Layer 2 of a small transformer language model trained on English Wikipedia (8 layers, counted from 0, width 64).
A neuron's activation on a vector x is GELU(weights . x + bias), where the dot is the dot product.
The model reads these tokens: "," " as" " well" " as" " the" " great" " j" "azz" " comp" "os" "ers" "," " Brazil" "ian" " music" "," " and" " the" " great" " American" " song" "b" "ook" "." " In" " " "19" "90" "," " he" " completed" " his"

The vector x that enters this layer's MLP at each token. A number n stands for (n - 500) times 0.0057.
0 ",": 673,465,575,625,95,611,576,371,314,351,637,819,766,641,672,678,431,563,903,435,235,500,115,514,670,511,701,551,463,626,613,552,384,499,224,527,776,455,429,565,253,715,714,360,321,743,428,530,492,304,530,479,414,605,361,630,636,369,334,505,502,173,91,397
1 " as": 579,518,639,613,291,341,596,329,331,381,626,743,825,872,712,714,338,580,934,465,289,428,123,580,637,427,616,543,509,673,721,481,387,529,217,572,744,531,562,576,212,633,626,289,231,663,446,319,433,453,454,446,369,440,636,584,581,458,291,497,515,155,134,564
2 " well": 523,558,473,509,186,452,550,377,343,234,729,751,878,814,539,786,398,732,859,503,270,511,111,520,640,424,657,536,500,686,719,502,501,564,198,531,773,652,256,406,278,568,751,298,342,591,417,338,490,420,553,481,366,426,432,505,519,369,367,648,641,172,261,618
3 " as": 581,546,650,576,244,305,553,361,327,398,642,782,828,858,708,729,328,586,899,448,266,427,156,623,614,418,613,543,534,670,698,465,402,526,210,579,732,584,553,624,192,575,634,277,236,686,450,319,485,446,449,498,315,507,600,521,578,479,279,519,508,162,143,553
4 " the": 643,569,464,503,155,336,745,422,325,387,643,738,830,680,689,717,423,561,914,433,298,401,258,553,628,388,584,604,497,577,678,458,438,571,254,458,805,646,451,504,295,489,741,312,222,774,559,423,464,298,538,510,336,537,450,571,597,458,231,576,621,178,26,565
5 " great": 634,614,389,447,140,427,623,322,348,250,595,726,841,836,566,743,373,656,851,432,299,457,219,652,646,390,658,491,552,616,621,459,453,550,242,387,869,683,423,437,362,607,772,238,349,587,542,392,520,395,496,489,352,458,416,612,524,378,294,645,630,143,182,700
6 " j": 520,623,425,435,137,452,654,269,210,331,640,675,784,781,606,673,411,718,883,441,170,386,31,671,735,468,633,607,549,550,665,417,370,512,277,651,791,673,286,627,389,437,645,366,489,571,463,348,599,365,607,442,430,461,548,667,605,387,267,630,503,136,396,512
7 "azz": 590,564,462,494,115,357,599,361,311,269,549,640,826,723,746,701,444,763,785,362,132,409,149,622,660,419,526,469,398,630,543,648,557,561,135,430,793,781,573,617,282,503,654,348,370,717,461,346,736,339,668,384,393,580,435,548,517,309,336,622,593,266,295,589
8 " comp": 587,697,409,483,179,345,634,300,406,233,549,749,850,675,618,868,347,651,794,513,264,361,227,604,645,444,620,485,521,690,667,533,489,578,134,604,827,745,347,489,297,619,810,318,518,631,371,305,558,407,505,469,458,403,441,522,485,406,292,603,333,148,323,610
9 "os": 631,511,514,495,66,480,612,402,211,226,659,588,800,754,493,748,341,713,897,365,141,426,208,566,574,523,569,489,576,594,638,538,578,600,174,554,655,775,547,607,147,492,615,383,347,692,410,340,778,291,580,521,400,455,583,543,675,394,336,499,534,211,346,594
10 "ers": 627,465,526,615,239,451,584,363,222,334,680,804,820,812,513,748,374,765,825,284,168,379,193,620,651,408,606,575,533,507,713,535,472,554,160,586,634,834,435,630,160,485,592,305,400,634,448,360,684,312,582,440,431,486,582,512,618,393,321,425,564,239,242,538
11 ",": 613,500,523,588,134,420,565,418,250,370,626,724,823,804,576,858,479,705,933,371,255,290,208,599,494,441,622,577,370,608,670,653,459,598,215,630,708,575,515,540,156,457,680,311,385,730,433,386,498,395,588,477,367,578,494,432,632,486,272,441,547,237,126,587
12 " Brazil": 714,450,365,629,223,443,601,319,202,376,562,692,805,555,609,811,437,738,851,293,264,343,127,581,651,485,597,600,535,542,533,447,678,550,85,620,618,775,523,543,257,526,684,391,424,608,499,394,691,298,599,540,187,527,601,577,627,294,378,579,512,165,261,608
13 "ian": 663,465,326,560,260,428,580,363,277,290,613,694,823,719,526,782,533,700,841,244,253,265,106,665,684,422,628,588,540,525,605,509,573,591,199,452,744,692,539,595,273,502,631,255,381,789,464,398,699,365,528,523,368,521,542,508,643,307,301,542,619,232,153,592
14 " music": 641,565,421,658,280,461,476,235,229,347,476,818,745,703,667,845,380,790,827,203,273,289,178,568,719,379,519,600,532,543,571,507,647,506,181,529,747,838,544,494,191,466,653,417,422,655,468,400,613,433,637,524,387,548,498,567,496,326,281,566,535,228,213,545
15 ",": 643,510,486,627,141,406,547,419,286,374,630,725,795,789,526,874,469,725,891,331,294,255,207,597,482,433,609,598,377,603,668,663,472,598,199,625,728,579,545,529,145,443,697,356,403,728,413,349,483,425,573,494,397,590,530,429,655,463,259,448,553,237,111,560
16 " and": 657,519,491,641,152,360,608,377,319,312,704,714,727,796,544,841,468,682,816,396,359,314,205,610,515,309,636,608,549,652,757,605,464,626,239,551,808,577,563,612,97,445,721,284,293,703,389,344,499,448,516,505,366,476,514,452,555,473,251,533,579,198,180,492
17 " the": 702,606,405,580,205,337,698,417,284,337,641,718,790,628,606,755,452,618,878,345,327,295,259,620,589,364,578,631,506,556,687,491,442,565,247,484,847,647,497,508,205,433,759,347,291,787,516,349,468,370,536,534,359,560,474,522,625,454,248,583,644,212,25,554
18 " great": 696,656,340,496,182,418,570,332,312,209,597,707,816,787,491,769,395,697,800,363,331,359,231,710,596,367,676,526,571,578,618,487,447,548,252,398,901,702,456,435,292,544,805,282,398,589,515,340,533,466,497,510,361,480,439,564,541,387,297,643,646,158,180,714
19 " American": 649,610,330,550,255,422,523,361,271,319,634,750,779,694,625,708,504,720,700,235,265,295,101,657,694,375,592,633,537,593,610,538,504,582,160,499,700,752,609,596,296,421,776,242,416,657,408,328,591,373,592,579,263,583,449,640,589,294,304,601,622,304,128,610
20 " song": 603,573,436,606,301,379,448,321,206,339,538,816,641,685,598,663,301,775,819,247,218,323,168,697,694,501,558,665,523,595,576,661,541,465,201,494,779,791,443,566,123,547,785,363,401,689,471,290,578,467,550,616,344,610,490,632,603,360,313,493,559,276,182,505
21 "b": 657,629,314,471,120,430,693,528,369,240,683,662,708,642,470,721,427,748,738,332,259,392,221,671,620,364,562,655,499,561,612,649,447,659,137,505,894,686,435,633,187,496,751,336,462,765,400,291,672,339,693,304,401,539,496,435,572,380,319,538,588,182,347,459
22 "ook": 715,572,512,617,238,403,525,341,321,284,667,755,723,768,504,676,418,811,617,281,230,270,162,654,663,350,611,544,508,480,652,509,538,505,159,545,741,841,467,648,164,544,718,354,410,677,414,187,718,420,644,460,391,552,578,464,512,357,329,489,708,302,215,566
23 ".": 634,588,419,531,179,424,537,420,258,346,629,815,679,714,522,717,573,686,811,377,205,139,282,664,634,420,721,705,495,676,652,612,487,513,163,574,759,603,454,542,100,441,706,427,379,761,370,251,548,454,574,461,321,611,548,495,679,457,317,356,505,261,211,606
24 " In": 732,643,382,667,327,421,637,393,305,379,712,733,748,579,552,699,440,591,793,435,191,352,301,591,426,433,645,629,556,565,759,440,407,557,66,566,889,637,508,661,308,451,782,377,480,740,352,308,534,465,515,472,400,535,559,447,531,307,288,496,532,43,109,622
25 " ": 740,681,357,536,129,328,663,363,113,412,607,600,673,632,519,794,439,791,859,488,330,315,348,618,507,412,655,693,497,614,682,583,463,568,152,544,776,667,467,574,265,454,803,219,408,714,345,260,552,276,579,523,425,615,590,577,607,440,336,474,494,220,247,388
26 "19": 753,648,295,574,210,458,645,529,199,448,541,619,835,653,574,722,531,842,804,367,291,379,276,638,607,379,603,562,584,563,632,527,378,574,247,559,741,721,452,534,157,488,769,332,413,695,246,225,546,255,517,583,344,634,588,426,544,336,349,571,589,220,138,539
27 "90": 725,627,287,532,227,369,551,452,314,424,683,635,805,622,650,690,447,786,600,317,286,257,314,657,617,424,631,610,539,564,681,574,465,634,175,618,699,759,524,483,200,654,803,306,341,744,230,183,549,414,644,470,350,664,517,459,513,339,399,571,520,168,139,568
28 ",": 662,517,435,624,179,371,544,511,208,335,623,653,770,787,558,813,451,708,825,371,223,219,263,615,516,462,623,668,376,606,664,627,373,622,232,598,733,598,600,491,172,456,776,381,445,718,339,263,518,427,550,548,404,670,570,472,546,487,255,536,558,191,115,549
29 " he": 585,563,396,603,273,371,589,530,136,314,694,675,791,582,554,699,441,727,838,330,301,425,155,624,610,228,651,585,462,538,713,608,316,586,133,542,922,635,471,450,195,469,782,364,454,656,372,366,552,475,463,648,356,604,562,601,495,516,304,598,593,120,318,491
30 " completed": 677,675,302,665,258,278,437,391,299,316,769,750,718,709,607,795,476,809,781,356,267,358,305,638,557,553,672,610,507,578,560,556,354,476,198,452,799,725,478,545,180,548,832,374,468,592,406,228,488,510,506,356,439,560,496,554,520,367,265,566,551,148,179,612
31 " his": 659,662,279,592,340,326,581,465,175,267,713,705,806,588,576,745,494,680,827,350,354,339,278,583,616,332,599,628,482,582,601,503,302,531,207,452,912,646,528,498,153,498,808,332,425,707,502,309,489,470,481,593,331,557,516,567,631,438,257,662,533,221,122,595

Each question shows the input weights of one neuron of the MLP. A number n stands for (n - 500) times 0.0042.

n84 (bias -0.028): 321,474,495,422,535,625,555,636,667,491,400,583,615,468,494,712,512,368,523,405,585,397,574,346,513,545,639,429,529,409,497,532,403,541,504,558,617,418,592,604,416,656,706,610,668,455,442,601,278,477,424,565,268,341,499,393,699,482,493,376,455,561,599,358
Its three highest activations, in order, are on tokens 0 ",", 8 " comp", 15 ","

n82 (bias 0.044): 601,230,245,507,469,526,481,542,473,480,605,504,553,411,427,414,507,525,526,695,459,553,567,487,717,581,437,418,402,464,413,501,337,575,502,544,515,355,557,644,564,383,411,370,346,635,475,608,736,502,478,463,550,520,592,640,438,509,616,376,558,433,587,603
It fires most on token 13 "ian"

n202 (bias -0.032): 470,519,549,562,486,615,372,415,498,593,606,551,457,411,584,678,549,545,580,462,611,458,592,699,289,551,478,526,501,485,496,295,536,534,496,449,420,519,433,353,542,449,572,336,461,652,341,596,360,327,593,660,620,482,591,417,562,364,656,459,466,497,666,359
It fires most on token 25 " "

n112 (bias -0.048): 422,557,693,378,549,454,553,530,665,470,389,468,594,328,526,455,461,503,492,429,503,522,589,588,405,509,301,623,650,730,357,557,339,464,218,423,439,620,606,484,411,602,498,361,498,604,536,552,414,491,407,501,509,697,235,570,542,651,540,356,542,568,555,468
It fires most on token 20 " song"

n43 (bias -0.206): 611,385,620,354,375,550,356,430,475,634,497,771,490,518,539,518,641,515,530,495,224,623,671,590,500,684,549,427,488,513,442,623,397,447,507,502,496,550,604,441,494,463,548,424,626,309,663,606,487,550,623,643,419,534,428,372,597,606,394,424,346,604,564,482
It fires most on token 11 ","

n186 (bias -0.136): 517,402,461,444,237,444,537,615,425,397,484,481,484,527,549,588,500,419,589,483,598,576,669,630,610,393,388,495,638,506,575,565,538,525,594,686,390,538,414,618,467,349,411,632,415,276,517,563,390,634,526,517,833,380,329,607,456,559,437,422,382,495,364,464
On which token does it fire most, and how strongly? 16 " and", at about 0.28

n99 (bias 0.015): 469,496,531,487,452,560,605,649,478,216,412,478,368,391,514,435,400,462,562,705,497,416,382,521,437,403,577,460,500,501,513,505,524,619,452,438,526,579,642,375,538,500,411,591,423,619,662,437,585,525,457,466,488,550,424,504,481,569,397,486,437,638,553,510
It fires most on token 7 "azz"

n62 (bias -0.044): 580,519,339,418,431,533,514,629,398,530,671,478,610,509,462,548,436,394,482,501,588,546,512,516,593,515,515,526,488,523,497,431,397,513,505,540,373,583,509,437,551,412,473,464,594,636,600,534,494,384,566,400,451,355,453,339,458,573,536,449,607,677,518,479
On which token does it fire most, and how strongly? 21 "b", at about 1

n33 (bias 0.023): 285,496,440,239,533,778,367,354,606,353,655,439,601,548,570,395,383,673,529,678,441,471,478,637,404,440,607,537,704,488,526,538,605,530,612,541,314,382,583,495,497,360,567,422,455,625,421,390,460,575,424,519,479,422,442,462,619,483,650,505,424,605,522,360
On which two tokens does it fire most, strongest first? 2 " well", 9 "os"

n133 (bias -0.079): 402,434,471,489,222,605,450,322,471,466,775,658,421,349,394,608,571,536,386,478,631,527,567,602,574,493,324,452,543,690,519,522,285,640,705,690,609,274,549,620,455,614,439,508,489,317,415,626,509,595,297,687,599,458,291,466,531,505,710,313,665,445,287,417
On which token does it fire most, and how strongly? 0 ",", at about 3.5

n111 (bias -0.081): 387,437,344,474,513,515,646,457,490,595,725,573,421,527,485,500,573,587,567,605,702,523,620,497,513,531,473,651,408,371,413,558,454,431,446,592,610,477,652,512,516,479,470,529,511,497,539,478,426,416,382,344,597,369,478,628,459,434,509,474,296,637,384,548
On which token does it fire most, and how strongly? 30 " completed", at about 0.29

n140 (bias -0.118): 674,567,649,278,472,507,600,518,457,466,415,523,425,609,492,603,590,571,430,409,495,466,458,577,474,485,667,396,503,494,364,364,587,552,605,448,700,389,341,350,567,657,524,450,610,391,449,632,328,507,412,524,501,491,451,456,654,450,383,607,447,519,667,341
On which two tokens does it fire most, strongest first? 5 " great", 18 " great"

n81 (bias 0.009): 536,551,536,433,450,447,452,520,747,702,627,623,486,476,391,422,411,487,417,580,476,438,519,353,576,424,518,423,341,368,483,506,356,614,673,374,734,434,548,602,516,512,573,578,440,529,460,469,446,554,580,501,602,351,566,447,460,357,619,588,507,349,508,408
On which two tokens does it fire most, strongest first? 21 "b", 24 " In"

n154 (bias 0.004): 419,451,406,412,541,625,506,455,600,667,584,689,506,391,468,409,428,604,591,673,385,444,523,560,573,519,371,513,483,528,388,684,335,466,446,642,496,346,397,538,430,317,545,460,471,434,544,541,386,405,587,544,694,402,628,469,440,590,552,625,553,399,671,465
It fires most on token 6 " j"

n222 (bias -0.027): 507,367,445,534,560,529,566,411,362,650,546,457,555,363,475,307,509,416,522,302,406,577,423,516,556,371,532,420,535,616,578,664,422,501,537,335,516,529,604,412,484,669,556,609,444,492,425,558,437,572,554,623,423,355,680,352,552,653,461,563,376,600,560,462
On which two tokens does it fire most, strongest first? 29 " he", 31 " his"

n206 (bias -0.098): 636,410,420,547,613,652,471,578,487,473,286,603,367,457,487,646,519,781,472,502,531,440,395,436,522,467,466,363,499,639,523,490,373,501,439,412,422,574,541,683,709,526,522,577,587,434,639,351,397,460,519,408,543,502,563,424,627,329,444,596,452,613,520,469
On which two tokens does it fire most, strongest first? 14 " music", 12 " Brazil"

n232 (bias -0.075): 557,397,632,526,346,423,417,547,481,540,614,408,617,487,492,388,705,383,705,515,476,532,645,405,289,430,499,471,652,467,600,478,598,282,661,539,508,558,516,355,519,561,549,435,547,510,543,582,320,579,526,374,517,412,491,571,662,379,475,434,570,476,453,494
It fires most on token 4 " the"

n66 (bias -0.076): 336,330,509,430,328,683,496,370,507,411,520,330,629,590,617,493,543,469,503,451,368,456,637,558,417,609,444,452,648,477,420,488,476,525,522,390,452,415,644,587,546,503,594,564,763,691,467,497,509,414,556,564,479,448,580,325,594,555,462,360,492,579,547,447
On which token does it fire most, and how strongly? 9 "os", at about 2.3

n180 (bias -0.008): 390,512,443,549,413,554,537,533,367,578,504,544,598,462,560,415,514,458,424,605,283,537,519,619,505,342,353,308,497,288,344,430,484,560,487,537,559,347,417,657,413,566,428,492,725,617,652,592,649,474,532,477,465,466,478,482,570,522,617,503,514,529,485,541
It fires most on token 7 "azz"

n161 (bias -0.063): 302,526,683,534,514,394,560,437,545,534,495,553,404,439,548,710,499,555,505,588,629,484,394,608,478,376,353,440,698,363,475,519,331,501,625,368,434,467,412,430,424,377,413,512,502,581,599,425,524,478,688,572,444,510,552,382,449,486,598,670,619,427,445,468
On which two tokens does it fire most, strongest first? 17 " the", 16 " and"

n71 (bias -0.072): 673,502,364,492,587,540,559,621,553,485,397,391,541,530,411,427,320,532,329,686,644,569,381,525,495,563,812,429,587,615,619,345,525,415,449,507,648,699,563,408,465,526,429,489,262,558,406,356,479,507,432,435,569,614,427,536,530,495,413,451,393,715,543,316
Its three highest activations, in order, are on tokens 27 "90", 25 " ", 26 "19"

n167 (bias 0.022): 463,483,397,523,591,585,691,499,497,673,508,487,499,410,537,325,404,537,489,522,527,451,426,528,470,452,486,556,471,646,360,542,384,668,506,528,553,400,676,501,560,541,504,425,447,441,505,381,374,541,511,458,457,534,534,506,467,320,572,513,472,510,442,502
On which token does it fire most, and how strongly? 27 "90", at about 1.2

n0 (bias -0.105): 448,480,717,467,349,597,470,500,494,462,412,498,578,642,710,525,497,444,602,337,488,491,543,501,336,485,470,341,249,315,403,607,408,352,564,515,598,444,504,479,547,525,595,574,637,605,612,490,348,531,432,508,514,493,473,259,445,567,552,524,451,536,599,706
On which token does it fire most, and how strongly? 11 ",", at about 2.4

n64 (bias -0.086): 454,515,419,500,539,484,481,498,566,561,519,482,473,478,380,491,495,691,414,680,659,500,390,468,592,487,422,543,526,634,495,392,625,398,496,463,623,507,506,220,553,435,592,497,670,457,452,605,493,558,538,601,588,462,489,550,471,485,453,417,365,375,435,507
On which token does it fire most, and how strongly? 8 " comp", at about 1.2

n164 (bias -0.106): 605,382,408,518,364,374,545,553,595,547,370,477,568,716,404,494,415,478,519,386,497,674,687,326,478,478,354,590,356,608,436,603,600,494,660,501,584,504,472,481,348,556,471,511,765,497,343,560,400,610,443,497,579,404,598,536,434,503,688,508,613,485,379,468
It fires most on token 28 ","

n79 (bias -0.073): 558,323,392,473,530,533,504,271,578,425,561,455,492,601,524,473,517,493,503,538,565,454,567,518,376,425,537,537,511,469,421,382,578,609,333,537,382,597,604,504,646,584,519,632,481,627,461,434,436,450,643,524,601,528,548,510,483,401,549,439,478,450,658,410
On which two tokens does it fire most, strongest first? 12 " Brazil", 27 "90"

n72 (bias -0.167): 642,634,783,474,447,507,363,495,480,471,270,478,485,663,682,406,552,567,510,482,525,596,611,615,598,580,532,505,505,604,359,341,359,413,394,589,448,625,372,491,501,469,495,375,474,450,583,499,383,701,501,620,496,493,489,534,494,458,385,338,575,533,599,362
On which two tokens does it fire most, strongest first? 3 " as", 20 " song"

n205 (bias -0.054): 544,620,553,512,537,427,611,541,459,234,670,445,521,662,587,420,344,602,371,436,445,464,664,456,514,440,390,475,542,401,671,358,522,537,751,373,284,335,566,560,432,533,439,496,571,627,529,429,519,463,588,493,455,533,539,496,443,466,526,543,447,457,528,556
It fires most on token 22 "ook"

n239 (bias -0.045): 429,321,397,294,450,391,401,530,413,374,451,596,491,502,459,496,498,531,630,473,642,590,582,606,504,632,543,359,560,529,449,594,442,535,557,649,470,706,392,582,581,496,377,564,422,396,351,677,502,633,410,456,414,420,421,576,502,648,420,575,585,514,403,583
It fires most on token 5 " great"

n73 (bias -0.114): 565,463,510,652,491,329,478,408,670,599,640,527,334,435,537,594,515,639,623,536,567,571,422,488,445,481,363,410,559,630,422,534,235,383,567,487,215,240,719,427,401,584,622,309,462,565,445,437,408,526,505,589,681,496,565,392,471,575,430,586,574,477,648,509
Its three highest activations, in order, are on tokens 1 " as", 16 " and", 3 " as"

n126 (bias -0.046): 526,617,601,424,658,485,539,633,441,496,605,422,475,440,455,449,510,473,673,340,476,487,458,381,560,489,565,532,359,525,378,520,501,456,499,522,398,567,503,604,509,542,522,507,307,593,544,391,417,643,542,511,540,557,522,581,309,383,359,461,342,532,681,625
It fires most on token 20 " song"

n159 (bias -0.107): 495,409,526,658,501,519,592,391,380,562,560,532,477,718,410,673,559,505,494,280,553,511,430,409,270,640,367,525,478,368,584,596,574,500,643,472,469,398,502,363,411,579,596,651,567,553,452,734,215,628,378,436,474,273,555,528,532,593,570,512,696,643,405,544
On which token does it fire most, and how strongly? 15 ",", at about 2.5

n115 (bias -0.038): 510,628,567,567,470,473,519,595,432,578,613,292,649,597,558,408,542,458,485,452,357,510,472,575,544,418,509,590,469,372,468,365,782,308,505,405,456,454,508,449,579,581,544,479,554,524,536,584,531,636,282,695,476,476,386,483,529,389,420,399,453,551,604,521
It fires most on token 13 "ian"

n50 (bias -0.110): 309,315,457,355,421,680,607,386,424,352,266,416,506,562,587,453,469,418,690,262,690,567,605,354,357,606,608,583,551,554,674,439,368,471,588,642,649,665,500,665,564,649,708,617,461,350,397,431,482,565,429,577,530,618,338,419,489,501,495,277,383,624,576,347
On which two tokens does it fire most, strongest first? 0 ",", 8 " comp"

n101 (bias 0.044): 508,527,502,389,551,552,516,437,637,534,370,374,619,610,592,299,384,484,579,605,581,537,548,513,447,338,551,476,525,581,372,432,580,444,559,673,447,506,596,533,481,507,602,505,567,699,413,472,563,463,534,722,327,627,506,404,438,318,592,535,401,482,537,427
On which token does it fire most, and how strongly? 26 "19", at about 1.2

n169 (bias -0.055): 608,238,766,553,425,620,630,503,501,603,422,439,418,579,601,725,583,541,328,413,623,566,418,787,286,453,524,369,426,650,645,571,500,583,522,426,580,444,462,531,220,346,408,385,315,227,438,652,361,684,470,657,383,408,288,487,473,596,454,581,630,609,574,451
It fires most on token 16 " and"

n8 (bias -0.062): 477,411,357,351,623,571,530,473,658,377,451,607,433,490,411,426,469,584,573,503,287,475,511,516,363,472,407,491,625,548,358,475,535,480,545,565,502,582,408,444,569,549,556,520,458,701,512,622,435,463,575,443,464,595,513,533,460,560,476,514,522,453,604,363
On which token does it fire most, and how strongly? 21 "b", at about 1.1

n38 (bias -0.019): 432,504,511,607,480,522,593,592,594,433,594,302,402,358,679,393,554,518,465,522,453,552,506,338,512,732,387,543,635,407,736,427,301,560,428,531,554,377,546,637,509,593,620,482,537,564,508,392,435,390,406,481,458,630,427,428,373,456,564,488,499,513,521,579
It fires most on token 24 " In"

n207 (bias 0.007): 385,380,544,428,378,420,650,455,649,457,477,496,428,544,361,463,537,557,464,479,520,490,574,501,334,358,490,510,460,448,557,562,570,653,569,516,517,448,571,413,588,576,733,545,507,397,564,472,486,511,520,394,421,560,564,618,465,400,467,530,586,515,515,423
On which two tokens does it fire most, strongest first? 21 "b", 5 " great"

n125 (bias -0.118): 262,587,447,721,297,602,527,538,489,592,608,518,505,470,527,327,502,577,599,609,466,284,599,608,566,537,395,492,770,372,581,275,470,419,443,464,502,268,506,542,498,422,509,540,469,709,579,529,511,397,372,580,499,530,444,402,504,591,521,590,429,705,561,363
It fires most on token 17 " the"